Layer 2 of a small transformer language model trained on English Wikipedia (10 layers, counted from 0, width 96).
A neuron's activation on a vector x is GELU(gate . x) times (in . x), where the dot is the dot product.

Input weights of the MLP neurons that the questions are about. A number n stands for n times 0.0013.
n13 gate: 22 -170 -25 85 -158 38 -20 -160 99 93 -6 16 -149 -140 36 113 -77 108 -263 -29 -70 -41 -82 -78 59 -134 -142 -16 -103 3 -52 -6 -10 -72 -13 -47 140 35 164 185 -9 57 26 -200 40 18 64 -110 155 109 -68 153 140 -43 -22 168 50 -166 176 81 -67 92 163 -74 166 -65 -109 26 32 -49 -85 -88 84 -148 -22 -30 176 195 -3 86 167 32 -139 -164 -67 -22 101 -286 -10 -168 0 -113 -138 22 55 92
n21 gate: -155 165 -292 -81 -222 148 35 70 122 -24 -199 20 -39 -67 147 -3 169 180 0 97 33 -6 71 81 71 42 59 -104 99 96 -123 127 20 47 -149 -107 -93 94 196 57 -316 70 92 -127 16 -76 -50 -13 119 160 104 -246 95 -45 160 -93 3 3 155 -7 -73 -177 87 -50 14 115 170 60 -117 -35 -36 -23 203 -167 144 20 20 101 20 -7 57 43 67 20 -108 -16 -131 -101 -17 -145 -34 -13 -17 67 16 56
n48 gate: 85 67 -44 -219 -173 -140 93 -269 -108 38 -73 -225 69 -291 -65 -205 124 -52 10 -63 -174 157 139 -20 -54 -99 74 -81 -56 -133 86 181 -90 -20 -152 29 95 65 114 30 -49 77 146 -34 -96 -135 -23 66 -20 35 93 0 101 -51 6 60 170 264 -161 63 0 -58 100 -20 54 51 37 66 113 104 -10 39 -23 0 3 -54 20 123 97 -242 57 -98 152 -178 114 -20 -13 -71 -33 -176 -17 -40 168 -54 -44 -88
n85 gate: -94 -68 -42 10 -27 -63 -148 -143 -47 -69 -35 23 9 96 -144 89 -253 -41 100 54 -94 -12 -46 68 -75 46 31 -90 139 -154 -197 161 -57 -19 -62 -170 135 -43 -103 -196 -37 -195 16 43 0 82 -69 29 -94 28 -87 130 -238 -18 -50 25 -9 20 -35 111 3 94 16 -150 -134 128 -36 -133 86 -42 71 111 -130 67 -28 55 192 164 222 35 122 32 -204 -65 46 191 -67 293 87 -37 -32 -61 -76 -156 -21 72
n86 gate: 132 156 -101 -51 154 146 -119 8 70 82 -227 63 -58 15 3 50 187 -180 -183 -42 -181 -66 -37 -3 45 -69 29 -168 -157 21 74 159 9 30 -58 -120 102 55 -84 -15 0 142 3 101 -66 3 -21 -41 -36 -60 -89 -3 55 -80 95 -50 -77 130 -35 -18 59 -96 134 95 3 45 -130 56 59 -37 -98 120 12 86 38 -91 134 135 111 178 192 100 -37 -177 -238 -149 -116 -53 9 26 -15 53 -6 68 68 -12
n91 gate: -100 -22 -38 19 -16 48 6 44 -164 -107 3 -226 142 226 185 -15 85 102 108 74 -154 -35 -140 -102 94 -112 21 -111 55 -44 24 -89 12 -106 89 142 88 -3 31 -9 63 -174 50 120 92 -113 27 3 166 -82 133 -50 -241 123 -66 138 27 -90 82 -34 100 -27 -37 58 -66 9 12 -146 15 140 -71 74 40 257 -21 197 114 161 -99 -109 12 -109 -18 -105 -38 30 -123 -17 19 109 47 178 67 -27 85 133
n111 gate: -54 26 -46 -117 100 110 13 -49 54 13 -22 -6 72 71 -88 -127 140 153 -81 32 -145 -18 220 161 91 -46 -28 -121 135 -303 -67 -127 173 -16 118 -179 -37 78 -116 87 68 -14 -13 49 34 -42 -57 93 49 -86 -221 6 -28 -21 34 -67 -157 -77 54 137 44 -6 -80 89 111 -119 -98 25 188 42 56 -154 -29 16 128 -55 100 180 -93 50 -103 -38 -21 -240 13 -13 -13 -107 -264 -114 -23 45 79 80 12 -280
n116 gate: 78 52 72 -150 -186 108 4 315 17 117 27 -87 -169 180 271 -24 13 -34 94 -79 214 56 -37 38 -196 13 -114 -84 11 113 151 3 -17 70 -53 -86 69 -64 178 -10 -7 -363 63 -124 202 121 -31 21 4 -145 -62 -116 94 -30 40 -14 73 32 -58 65 -258 0 -145 -155 -21 -7 172 174 27 33 90 116 -68 99 -101 267 10 -107 -14 78 59 -14 33 -47 -97 -95 62 127 132 20 17 76 27 -208 -85 -91
n121 gate: 86 -31 -274 88 -190 -49 26 65 -9 16 -194 151 85 -25 -51 -34 -104 -158 49 -174 190 -96 -129 3 41 42 -130 -82 -164 57 -19 -18 -186 -186 256 -45 3 -103 122 50 -63 38 41 -96 -188 -85 -37 -6 13 -45 -162 36 143 -36 -79 -56 30 -3 6 -25 18 33 -78 6 -41 -41 136 -31 6 153 9 -30 -151 40 36 -38 209 66 247 -174 -85 49 15 -82 165 -9 -143 -21 -6 -30 163 46 -83 15 41 -67
n129 gate: -72 107 32 113 116 -39 -31 173 51 -65 18 -64 -18 -253 -31 -87 -32 18 -18 -224 -9 41 -100 18 -206 -29 217 74 86 -72 -60 -88 -30 153 -12 -117 -75 -47 52 -143 -9 34 -105 -180 0 34 69 75 -283 69 61 70 -121 87 171 -96 140 -35 3 -57 15 27 -15 36 -186 72 -77 12 112 92 102 70 -129 190 163 -9 94 214 70 42 -91 -12 -35 118 41 -59 12 -54 21 -93 -31 -21 -102 -145 -112 3
n182 gate: 198 150 -49 -55 3 12 -60 -67 132 147 -118 -74 21 -58 -81 18 -128 -116 30 -229 66 -91 56 365 80 -111 -154 77 64 6 -3 -41 6 31 56 -12 -6 -33 -43 15 121 236 -16 -162 -161 14 15 97 -3 -58 -15 -109 18 -108 -21 -121 -59 -38 96 36 -81 -15 -192 -76 -352 107 -9 -181 15 -23 53 -94 21 -33 -59 3 140 -12 -184 -18 64 51 6 41 -107 -51 116 24 89 -58 15 -6 -33 -111 104 36
n187 gate: 69 -32 -185 -78 25 -147 140 -66 -141 196 0 -98 -164 -39 21 142 -163 -54 -14 -66 69 -117 169 4 -89 147 -71 105 18 -29 197 125 80 127 -166 24 57 -210 53 -101 -81 -116 281 46 20 -66 55 -3 57 37 -119 -47 -136 -37 288 111 -50 25 -79 94 -52 -112 -115 115 -139 -37 -315 -7 111 82 -34 -47 -132 -114 20 64 157 -138 116 -240 -21 -148 89 -41 83 -10 -234 -152 -56 13 -74 115 172 40 -70 -7
n192 gate: 47 -120 -122 148 49 27 -3 -64 74 -17 -101 -171 -50 -167 -80 -57 -97 -199 0 -37 -103 81 43 -82 141 -72 -49 0 39 167 -91 13 237 21 102 177 -75 -10 284 153 -343 -68 48 115 -42 -61 -57 -193 -135 -23 65 29 60 0 -40 81 95 85 190 185 50 36 204 27 -90 152 -21 3 -230 74 -128 46 7 34 199 180 -14 30 17 -150 -75 107 -32 56 95 -50 41 53 164 -7 55 -47 37 -146 -164 180
n219 gate: -7 -113 26 -21 94 38 -93 -163 24 132 90 -46 -68 -256 224 194 -96 133 55 150 103 -3 -176 -197 -60 191 3 204 166 161 -191 183 -192 -4 -115 -74 -7 -102 -63 35 14 35 -189 -79 -64 -258 151 52 -78 73 -84 -131 -266 20 3 -125 24 -95 -7 -239 165 10 -35 73 14 -93 32 35 -3 -73 -7 -30 -73 -69 -24 -78 -147 149 -35 144 -81 -62 -3 -10 174 58 77 -121 35 44 -28 139 3 -154 189 -89
n250 gate: -19 74 -54 29 181 71 10 39 -163 -42 -44 42 -28 -57 42 35 -133 263 -112 -51 -31 -73 181 -150 29 21 -37 -108 211 -20 195 163 57 -103 12 80 -88 -68 -29 -213 -182 18 55 3 49 -12 -47 -117 23 146 -48 12 74 -24 22 -47 -211 66 12 32 -16 -40 -54 47 -49 12 -110 129 -6 189 138 -46 66 76 -115 103 162 0 -13 19 89 -13 -54 266 198 -53 254 -28 -182 12 -35 92 141 12 33 227
n13 in: -154 -94 78 -253 -36 157 -149 171 112 60 4 -51 -237 -137 119 93 -212 122 267 55 127 -292 -19 -12 4 4 235 -19 16 8 132 -15 70 -95 61 -215 172 15 35 12 163 -56 -20 -180 -60 188 104 89 103 34 -184 34 233 -63 11 -244 135 118 -200 12 85 -76 153 152 72 -327 -111 -147 -93 -26 98 -98 -39 -74 -95 -111 -43 49 110 73 -106 46 -48 114 -162 130 62 -297 141 -127 16 -175 -50 -79 -22 73
n21 in: -52 183 -125 58 -74 91 -92 152 119 80 -159 36 -77 0 18 -191 162 38 70 64 35 -51 -45 75 69 -51 138 -69 184 124 -117 124 -156 -22 -45 -24 -472 76 57 86 -159 67 98 -84 -205 17 -137 110 293 -37 46 -82 -129 -71 163 -95 89 -48 150 21 11 -225 107 7 -225 37 58 67 -46 67 -86 -103 106 -35 0 58 -25 55 -107 -10 29 28 226 -62 -125 -42 -50 -60 93 -167 -287 81 -14 68 -27 -28
n48 in: 170 125 -117 -43 -307 13 -144 155 35 -20 -152 82 153 229 -66 -201 -71 245 -131 26 192 59 -60 95 -46 6 -6 -89 -55 40 -294 19 111 23 155 -116 112 89 89 163 -57 -68 63 -37 72 40 -45 -19 169 47 59 -3 29 9 57 29 -6 58 -35 -55 128 156 33 -52 -127 90 155 -26 78 86 -16 -110 -84 -214 -41 -139 33 -145 141 -38 -138 -135 -3 155 -10 57 55 124 13 -22 92 -13 -138 0 31 -54
n85 in: 105 -79 -44 44 13 61 61 -68 -56 -80 -133 91 -276 -6 204 50 -98 43 37 81 138 -126 -151 -63 -6 141 197 131 96 -128 -152 -82 25 -79 -12 -145 131 49 -152 69 -15 -35 -32 74 0 106 339 -109 -41 -39 -197 39 -92 -6 -49 -9 -105 137 -3 -65 -12 -6 -63 44 -61 -110 6 -40 62 -142 100 51 -96 -59 -122 99 0 64 173 135 66 92 53 -207 6 -49 166 -105 107 51 -123 -22 -96 -21 -116 -37
n86 in: 30 -84 -93 -211 -45 -138 25 -222 -45 -98 67 46 -51 -6 -75 -186 -64 84 96 80 -157 -112 92 -19 22 -133 -57 0 243 -57 -24 74 98 -19 54 -86 -182 -6 16 59 -66 -10 -53 35 142 148 9 61 78 50 28 -255 -78 -62 117 67 9 54 -45 -67 6 -174 -126 -28 38 -152 -12 -46 -24 81 -116 192 21 -37 21 16 188 39 114 -66 96 55 9 182 83 -247 34 -158 -80 -27 -139 -24 -106 -44 -61 -154
n91 in: -86 -188 64 121 -70 -54 -36 55 -114 -20 54 -13 57 298 89 -93 -110 19 63 0 -3 124 259 -185 -105 -111 22 -163 -27 -109 -163 -150 0 -101 100 130 135 -197 169 -29 63 -164 118 158 198 73 22 -64 66 -135 139 50 -91 58 -138 -38 -118 -74 -13 48 -79 22 -107 116 -53 12 43 -29 29 58 -118 40 -173 93 50 141 26 53 16 107 26 -32 -34 -97 23 -9 19 281 -104 49 84 218 -60 -34 31 126
n111 in: -76 58 -6 -91 60 -28 -106 27 63 10 -57 62 -66 -113 -144 -115 73 -16 25 6 -139 80 12 188 -130 -25 159 -56 -34 -198 -112 -100 -6 -91 -34 -174 -123 -6 -29 100 -31 68 -10 16 37 97 -203 198 -46 -144 -212 -130 107 -98 88 -86 -96 -114 -19 102 -13 -25 -6 -6 56 -156 -52 13 291 -73 152 -40 -41 -42 38 -137 -93 221 90 57 -204 73 -214 -188 -90 -22 23 -11 -249 -173 -42 -35 86 -12 67 3
n116 in: 89 -157 9 110 245 30 67 -3 -153 -293 -12 -56 -49 -6 -124 -108 3 -230 119 121 -113 27 -63 -116 -82 -39 63 -42 13 93 -222 -130 -124 6 90 -33 15 -27 100 -41 -42 124 -35 236 -122 126 -104 50 -101 166 178 18 -97 18 -94 111 63 65 31 -59 -40 30 -28 -214 -159 33 189 -126 -6 -73 -63 42 -68 65 -36 -95 25 54 -31 -88 110 -138 56 -218 -45 -18 -87 -24 -84 -116 -28 28 98 9 -24 -92
n121 in: 99 -92 -84 31 92 18 -154 -17 33 206 9 83 -96 101 190 173 20 71 -149 -24 15 -32 -88 89 68 91 100 53 -93 -125 45 -9 18 -145 50 -76 131 -41 -65 -131 -101 13 -12 -6 -20 43 -165 -88 108 -224 314 -62 116 41 -246 -54 35 44 12 39 69 0 128 0 97 41 0 3 -33 -58 141 -200 227 154 -57 19 40 65 -77 -81 -123 0 -81 -21 98 -6 -216 -41 -43 -108 55 106 69 -55 64 24
n129 in: -66 29 -18 -139 -159 60 10 -134 -41 -164 -19 -61 -113 84 -105 38 149 66 -59 29 50 126 74 -35 -149 -98 43 -34 61 -154 -83 171 233 0 -124 -68 -37 267 -136 -55 34 -223 -186 134 203 -73 -66 207 -88 125 -115 -15 -22 -214 93 60 108 -47 9 -76 85 -122 22 -26 -52 195 -75 19 -57 185 96 9 108 25 28 130 48 -115 103 44 93 54 27 -100 -50 107 -38 -86 183 -175 -39 -48 32 52 -3 -57
n182 in: -94 -96 242 -84 -152 -94 -39 45 110 170 164 -193 9 93 -163 19 -124 137 125 -70 -157 34 160 -61 68 254 -74 31 -98 26 82 83 -6 10 -34 154 -40 62 42 67 71 64 -32 -16 -171 -3 57 79 32 -21 -38 -105 84 155 -164 101 -12 -33 -31 0 -63 140 77 -3 -98 -27 91 -85 -25 99 -160 37 3 -10 81 -71 67 19 -87 -28 -42 185 170 -112 60 59 96 100 58 -144 -251 79 -63 -46 215 194
n187 in: -64 146 -188 46 114 30 90 -22 -98 -62 -151 77 -157 92 23 42 -112 52 -112 -38 26 37 66 -65 -85 40 -26 115 72 -238 30 -11 95 15 11 -26 324 -70 165 -19 -63 63 485 293 -99 137 22 -49 15 36 -160 37 52 -33 0 -98 -77 -24 -75 -212 139 -219 -57 19 -109 -44 -124 68 95 -58 -210 -84 -249 98 104 12 233 -22 100 -131 188 -124 123 -104 4 -19 -305 -115 31 18 42 205 105 -113 -221 -19
n192 in: 194 -113 -162 -19 154 -29 27 -163 -84 -156 -52 -8 18 41 -122 -11 -64 -105 -106 -97 59 272 11 116 178 -143 -112 109 -55 88 -166 47 145 -26 238 79 -117 43 -8 239 76 198 42 80 -14 169 -62 41 -220 -7 19 39 -98 -124 116 -207 -86 66 -7 107 -7 -240 -86 22 103 209 -155 -177 -56 -28 -22 -215 152 137 127 -49 -15 234 101 -131 -232 158 -7 -51 301 142 93 -25 67 61 56 56 -132 7 0 150
n219 in: 106 -235 -121 -222 61 -16 98 -19 13 101 62 136 -122 26 47 -3 -150 -26 93 -105 -39 76 13 -119 -10 205 -38 -99 -55 77 -46 45 -232 80 114 -16 -63 -121 30 -53 -61 196 53 -20 66 -285 29 -26 -90 129 -30 -149 51 34 -128 -163 164 -82 13 -33 87 -86 3 36 -131 -91 -67 111 -62 -50 76 -22 -88 -127 67 -63 23 200 -115 -35 -122 -149 -34 19 -65 64 23 -235 79 -198 0 -46 -113 -9 224 -264
n250 in: 75 -3 -72 46 95 107 22 84 -57 -44 6 -40 -188 -40 -34 45 -127 181 21 -195 -177 -58 85 -61 37 -117 38 -21 35 -22 302 15 -79 40 -68 38 -49 74 -117 -134 -9 7 53 -119 58 -17 -129 79 28 93 -27 85 3 -26 83 100 32 320 24 51 195 53 31 0 72 191 -53 91 33 210 38 32 15 45 -140 -93 67 100 -9 45 -6 93 -35 139 44 -191 70 95 -70 38 -221 -33 -171 9 101 173

Each question shows a token from some text and the vector x that enters the MLP there. A number n stands for n times 0.011.

"t ": -82 78 124 34 -72 11 84 -188 -50 87 -33 -85 10 129 95 -61 -54 63 15 -81 61 57 -248 0 -95 -63 -17 1 -99 -84 -37 67 -54 -199 -61 6 -22 -60 -176 11 56 33 33 -71 -19 127 122 217 -6 39 -17 -172 65 -124 -24 -53 82 -92 -82 76 194 -146 -151 1 9 -11 14 75 -54 4 26 -42 -190 -56 186 -2 59 226 43 -111 60 80 -154 18 103 -57 163 115 93 39 -40 -62 26 -56 -81 -23
The neuron with the highest activation: n85

"oun": 55 -62 -31 32 82 63 34 -51 85 135 67 -98 -58 -49 -52 -45 -68 56 -49 10 2 17 -138 -101 -131 -256 -142 -108 -23 -56 -33 -25 77 -216 -66 -56 -46 -50 26 14 88 161 5 87 9 -97 9 204 -43 -63 106 -106 79 47 -39 -9 29 -118 33 -204 101 -38 -178 115 -27 60 118 -10 35 -68 -92 52 -13 -46 37 80 -34 90 -26 57 74 -129 -66 185 -141 -95 154 30 -27 75 -70 -87 -175 -73 -62 33
The most active neuron and its activation: n219, at about 2.4

", ": -7 28 -102 84 22 102 31 -129 -76 95 -55 98 -78 39 -133 -123 0 41 60 -73 5 -193 -75 139 -91 31 55 -139 -70 -40 80 -68 -131 -169 95 147 -59 -90 -25 28 51 98 72 -18 -26 101 -52 196 7 4 80 -315 67 -85 -27 -129 95 -61 47 74 42 140 -74 -70 -53 -188 -27 -59 -2 -1 30 -13 85 37 -14 34 36 -97 17 -11 -39 64 -79 -1 113 -92 57 224 63 30 -132 29 83 -11 -79 64
The neuron with the highest activation: n121

"y ": -6 119 120 -106 5 158 75 -52 -155 -55 9 15 -46 17 46 -45 -116 0 65 -53 37 -75 -111 85 -293 -60 -42 -71 -7 -152 106 21 -13 53 -31 -18 -105 -99 69 -12 38 107 124 -78 41 194 101 201 -7 -35 13 -132 59 -161 88 -46 28 29 -56 5 113 14 -270 19 -84 -37 -98 -31 44 70 -97 11 30 -14 48 42 69 253 -106 32 104 101 75 -32 -159 -13 44 137 -24 146 -19 88 -25 -23 -123 -38
The most active neuron and its activation: n187, at about 4.6

"it ": -3 12 -39 16 105 171 107 -22 -57 6 74 -30 26 -43 -20 -90 28 46 109 -91 4 -33 -1 6 -159 19 -4 -101 -140 -21 52 14 -26 -117 49 -30 -132 -120 81 -4 135 59 41 -62 8 148 114 149 -10 -86 4 -413 244 -110 -6 -55 -61 96 -81 70 228 -119 -66 -8 -52 -5 -59 -1 119 7 -92 124 80 58 110 48 102 249 -10 71 49 -48 -159 -76 -33 -144 146 132 79 37 16 -42 110 47 -122 -14
Which two neurons fire most, strongest first? n86, n111

"i": 13 -64 -40 -117 92 -82 191 71 -19 -83 -97 99 -123 46 46 2 27 -14 -20 -47 33 38 77 -71 -213 -7 -50 -16 -145 -3 83 97 19 -342 -57 38 -15 3 58 -16 45 102 66 -20 73 37 -123 144 36 124 76 36 -144 4 3 21 -105 33 -55 -44 56 -121 -173 89 2 -27 -145 -128 64 -1 -24 228 -25 94 198 -24 118 -89 -23 -20 16 -74 11 158 2 185 0 158 154 124 -60 23 26 150 -163 82
The neuron with the highest activation: n187

"Mar": 7 -28 -136 129 61 86 103 40 6 -1 -97 59 39 1 52 -212 -76 -55 -151 -35 25 -19 -55 -15 -89 -128 -68 -183 -78 113 -81 4 84 -45 43 -21 28 87 110 66 46 193 36 61 54 158 73 51 -104 -2 -41 -164 10 111 73 -202 -66 1 74 22 168 -175 117 163 -78 56 20 -40 92 -29 -106 20 208 21 -48 -2 -41 -83 24 -67 132 105 -4 -68 45 14 65 28 36 -16 38 169 -54 -125 -150 -7
The most active neuron and its activation: n192, at about 12

"ent": 85 -52 238 17 64 34 -135 92 -64 61 -52 48 -125 32 89 -124 -43 117 62 -59 5 1 32 -35 -81 -187 -14 -63 -6 14 -181 24 89 -140 -122 2 46 19 170 -25 -51 122 -18 16 61 49 43 -74 54 32 69 -165 32 -55 -27 -51 205 27 29 -87 202 63 -112 16 -35 -20 7 -51 59 -97 -61 88 35 -25 20 -116 -18 95 15 -10 100 33 -115 75 -209 41 84 104 -19 -194 -113 46 -99 -119 -278 125
The neuron with the highest activation: n13

"v": -50 -74 -101 47 18 -64 115 -13 40 -39 4 0 -86 25 69 -184 -5 2 39 2 -31 -67 93 -28 12 -28 158 25 -49 -16 -118 -82 59 -145 -3 30 -50 45 9 18 145 136 27 70 -40 65 92 -79 -26 35 -21 -35 -13 81 20 -75 -37 57 27 80 234 65 -108 118 -96 -30 -129 20 177 2 30 44 177 -142 -75 9 51 73 -47 -26 51 127 -40 40 40 149 -107 208 217 -61 34 23 95 -42 -197 245
Which three neurons fire most, strongest first? n192, n85, n91

"coun": -24 -41 45 134 35 146 -10 76 -63 24 169 -167 57 9 65 17 -102 79 52 -73 7 106 -93 -19 -124 -160 19 -168 -20 -22 -105 84 -23 -114 -103 55 -34 -18 -36 63 54 141 9 1 1 77 1 99 3 -134 73 -72 73 122 -19 -92 -125 60 -51 -53 101 9 3 -85 -121 152 -86 10 83 -11 23 111 74 -65 -65 19 38 -169 138 -21 37 -71 -134 -44 -62 29 177 191 5 111 37 -19 33 -97 -52 33
Which three neurons fire most, strongest first? n91, n250, n116

"er": 87 7 114 -162 219 -29 116 143 1 53 -51 81 -132 82 19 51 38 0 50 -22 -21 116 -38 -17 -95 -55 -88 -18 -116 12 -71 116 43 -207 -63 99 -98 62 -152 24 9 130 23 35 15 69 118 168 2 25 75 169 -159 -23 -7 40 -131 13 5 -29 241 -70 -150 -42 -150 -31 -32 33 149 -78 105 -30 64 -123 101 46 63 -39 -46 -39 101 100 -139 80 117 -48 44 146 68 37 -42 118 81 -110 31 46
The neuron with the highest activation: n250

"grou": 31 68 19 38 21 5 -118 -31 -32 -156 -44 -153 32 -59 -54 -205 -27 -62 -69 -193 155 84 -44 -118 81 -102 -58 -159 -89 19 10 72 -40 -206 -7 18 4 42 -41 -23 -21 130 52 217 25 40 36 -116 29 65 20 -47 61 38 60 7 -51 -8 -25 -78 90 -9 -73 17 -129 80 -14 -60 43 -90 45 179 -87 57 -16 79 62 -118 103 -148 48 -140 1 47 123 -1 171 168 -157 86 64 51 18 -90 -27 41
The neuron with the highest activation: n48

"mat": -3 -1 -166 78 132 33 -115 -86 -178 -60 -48 -153 -69 79 78 -229 -72 53 68 -38 21 79 52 22 -10 -39 -80 35 -164 14 17 175 104 -170 -78 -14 -26 -112 73 -56 -48 195 10 36 -14 55 89 -103 10 15 121 94 -51 35 -45 -7 152 18 -2 77 190 -97 -206 24 -35 150 21 -58 22 10 -64 -1 146 -4 79 30 42 -71 64 36 144 57 -98 -26 51 95 27 152 0 9 9 61 -98 4 -179 16
The neuron with the highest activation: n192

"is": 14 3 222 -160 27 -67 -11 89 106 222 30 29 -60 -77 70 -72 56 103 23 53 -47 -51 41 -52 -92 -140 74 -93 -95 -117 -50 137 -11 -327 -68 -92 -113 54 4 -38 43 150 22 95 84 214 56 56 141 -62 9 -236 -19 -28 43 -61 -22 65 -44 -132 -192 41 25 17 -35 15 -38 40 98 -168 -103 60 -136 -84 -16 -140 -124 62 -82 -103 -5 92 -94 -91 92 183 -4 87 84 -26 88 54 -3 -95 -74 87
Which three neurons fire most, strongest first? n86, n111, n250

"di": -47 -4 25 23 -60 -66 16 44 -23 -195 -4 -18 74 2 16 -244 -93 31 89 42 5 -31 36 -56 -27 -103 108 -104 -53 -130 -35 2 -47 -70 -126 33 -80 89 32 68 79 165 28 46 109 -106 12 -22 39 -147 37 -16 -11 4 13 -53 49 -64 65 119 108 160 77 16 -135 38 -67 45 156 -92 19 185 171 -28 50 70 110 46 -35 -82 21 87 -25 22 50 152 75 277 206 51 -9 40 -30 127 -88 88
The neuron with the highest activation: n91

"wi": -125 70 -202 -34 8 -16 -111 19 109 -88 90 -64 10 -2 25 -379 -47 -66 48 -46 -105 -82 -90 -93 -39 -88 64 -50 -135 -58 -6 139 -87 41 -17 -114 -1 74 -18 -61 16 102 124 40 28 -102 -58 141 112 -68 61 31 -47 -81 51 -119 55 -1 92 20 74 -72 -88 93 -114 -59 162 7 40 25 -25 4 108 25 6 10 160 35 9 -115 64 -97 -70 53 47 55 173 194 0 -9 49 -79 8 -70 16 96
Which three neurons fire most, strongest first? n48, n21, n91

"to ": 4 115 24 190 -10 -48 18 -30 26 -95 79 138 111 12 -74 -36 4 6 -89 -105 55 -49 -52 -15 -309 -117 20 -34 -3 -31 -13 41 -21 -215 -26 96 -129 -89 140 -5 175 98 73 -117 28 42 34 131 -57 4 -1 -249 83 -203 -91 -8 67 84 -95 71 105 -88 -67 64 13 -5 37 79 10 92 46 77 27 129 81 88 -80 33 135 30 122 39 -87 3 -24 -79 95 177 140 -67 -37 -16 72 87 -100 1
The most active neuron and its activation: n129, at about 3.3

"and ": -53 19 11 5 26 49 69 -78 -12 -36 29 131 81 -92 5 15 -7 69 85 -111 37 -131 -180 0 -82 0 71 -25 -35 -121 44 -113 7 -239 65 95 -82 -56 225 65 35 84 149 -17 29 38 28 70 -42 -175 11 -365 101 -112 -1 -22 32 46 -140 107 133 6 -6 68 -97 -77 -117 -24 -31 67 23 37 120 82 3 -97 -109 -5 32 -3 94 16 -70 123 -87 -48 80 219 30 78 34 -88 31 51 -169 13
The neuron with the highest activation: n121

"p": -67 -27 -118 74 59 -48 90 -42 -68 -13 77 45 -88 8 48 -284 -76 16 42 -121 69 -108 177 -19 17 -95 92 19 -77 12 3 -34 9 -234 -35 62 -42 -27 118 -2 49 96 15 112 51 39 84 143 40 -27 91 -205 -117 115 41 -217 78 139 -73 -94 141 227 -74 105 -121 117 -57 11 47 -129 23 44 24 -118 -94 57 113 22 -66 -88 165 47 35 -70 -110 -77 27 161 54 24 -47 64 -40 12 3 66
The neuron with the highest activation: n91

".": -159 114 -67 -30 -26 60 70 -17 -18 213 57 -73 -148 -6 107 -159 90 39 -15 -8 29 -118 -27 -42 -121 -9 22 -37 -87 62 -18 -51 -3 -195 94 94 -115 -96 81 49 1 132 -73 38 91 135 -75 128 -98 -87 96 -49 -82 -181 -89 -126 236 -114 52 -11 143 15 -75 -94 -31 -4 -25 65 40 -18 71 -75 218 -10 5 -70 1 -58 -140 22 -8 -47 13 44 163 -54 76 233 56 3 -125 24 23 32 -9 21
The neuron with the highest activation: n21

"es ": 25 102 118 100 33 87 32 -91 -129 -48 -74 -60 -45 -1 -55 23 41 37 67 -77 73 58 -45 40 -124 35 -48 -73 -51 -93 -64 -31 -50 -108 26 76 -134 -32 -38 -19 184 115 83 -19 58 127 139 246 -68 -16 -13 -202 68 -186 69 -23 53 -115 -120 -14 83 73 -70 43 -73 93 -54 8 63 86 -51 30 -143 14 55 67 -5 31 -115 -87 131 -132 -69 35 -68 8 31 207 72 -99 6 -19 -37 -23 -175 150
The neuron with the highest activation: n129

"ul": -97 -65 27 -48 195 35 17 80 -49 213 -98 -60 75 -94 45 -216 16 80 75 -101 13 -26 -91 -50 -88 -19 -133 -81 -78 -75 -30 -6 -25 -424 -72 27 24 100 -81 -32 89 83 -33 150 76 -4 -47 170 108 61 35 -151 6 118 30 -77 -49 150 15 -21 138 -28 -75 150 -72 -28 -76 -74 117 -35 -102 53 5 -85 24 -168 103 57 -104 -86 5 -33 -49 126 -88 -50 120 118 -185 -69 51 43 11 -14 -108 77
The most active neuron and its activation: n111, at about 5.2

"ec": -174 -76 -2 31 118 16 39 40 -109 -177 23 28 75 82 65 91 -77 80 23 -20 -34 7 98 -105 -105 -142 -94 -56 -161 -21 18 -81 -4 -358 -85 -13 21 155 50 35 158 73 -54 34 -13 175 77 -19 74 35 45 -229 -77 -26 -32 -123 32 94 -19 -100 190 18 -126 -15 -70 31 42 59 -73 6 -2 168 112 -72 55 -11 80 24 -145 49 56 -33 -55 117 -29 -36 31 278 -15 11 104 23 18 31 29 36
The most active neuron and its activation: n91, at about 9.4

"e": 151 5 -22 -39 85 -88 53 -51 -80 180 -46 35 -233 79 81 -37 236 20 -144 -55 -69 -51 -9 -118 -55 -3 10 -122 -65 -84 35 167 35 103 -18 5 -25 -47 87 2 48 61 12 5 96 33 19 79 43 -55 57 -242 -92 -37 -53 -116 21 -28 18 -16 130 65 27 106 -43 -3 28 102 140 -172 4 105 -176 -67 57 46 -89 66 -79 -45 20 -39 -135 87 183 19 10 226 18 139 26 190 3 99 -76 100
Which three neurons fire most, strongest first? n187, n219, n91

"ter": 21 -49 -6 1 103 1 18 -87 -68 -109 92 7 -45 0 -20 7 135 58 -28 -13 -8 45 14 -19 -163 -98 20 -79 -63 -27 8 96 -50 -388 -145 -105 -88 -16 53 23 56 152 -22 39 -15 65 46 276 -23 -2 101 -241 -13 78 86 38 -91 -14 3 -3 11 -164 -174 3 -127 157 68 33 173 -10 -47 -30 -59 -175 119 -86 -5 -110 30 -73 84 7 -131 74 -5 79 70 139 53 93 15 -37 -183 15 -10 22
The neuron with the highest activation: n21

"k ": -47 -29 104 145 24 52 95 -114 -72 128 19 -61 73 121 -12 -46 -21 17 -2 25 81 -50 -63 34 -70 -73 27 -176 -121 -97 -20 19 -88 -144 -32 -40 -60 27 -52 -66 9 98 66 11 -48 109 98 31 -77 20 -80 -355 109 -142 100 -150 35 -80 -103 34 138 56 -291 107 -101 -76 -109 5 -49 52 9 -128 -76 -43 37 113 164 163 -128 -14 111 74 -13 16 34 -3 103 179 100 39 62 11 61 -50 16 -28
Which three neurons fire most, strongest first? n111, n182, n91

") ": 17 38 76 84 -65 114 2 23 -37 83 -82 92 -40 13 118 -19 -3 -31 5 -130 -42 -165 -203 67 -46 -4 3 -121 -84 83 155 -22 -141 -237 140 -11 -37 -94 -17 -39 -25 119 -3 1 0 80 -85 125 -45 -145 18 -69 206 -55 -69 -208 39 -49 44 0 67 45 -27 103 -34 102 -139 -26 -13 92 24 -112 129 9 18 -17 -20 69 -70 117 30 -53 -17 42 176 -144 119 169 111 -77 -16 102 -71 -119 -100 -1
The neuron with the highest activation: n121

"comp": 25 -66 -37 -115 116 -74 -33 17 -27 -44 53 -133 -49 39 26 -133 131 84 19 -104 89 -4 -26 -90 208 -197 -30 -136 -88 -7 8 24 -27 -8 -106 84 -25 -140 78 68 38 140 -26 132 -100 -55 111 -52 35 16 4 64 -74 -9 -1 -57 127 139 -75 -72 82 2 82 -90 -97 66 43 28 145 -35 -103 81 87 2 -12 -37 2 -154 24 22 192 60 59 -158 233 -60 12 158 72 1 60 -92 -158 51 17 102
The neuron with the highest activation: n192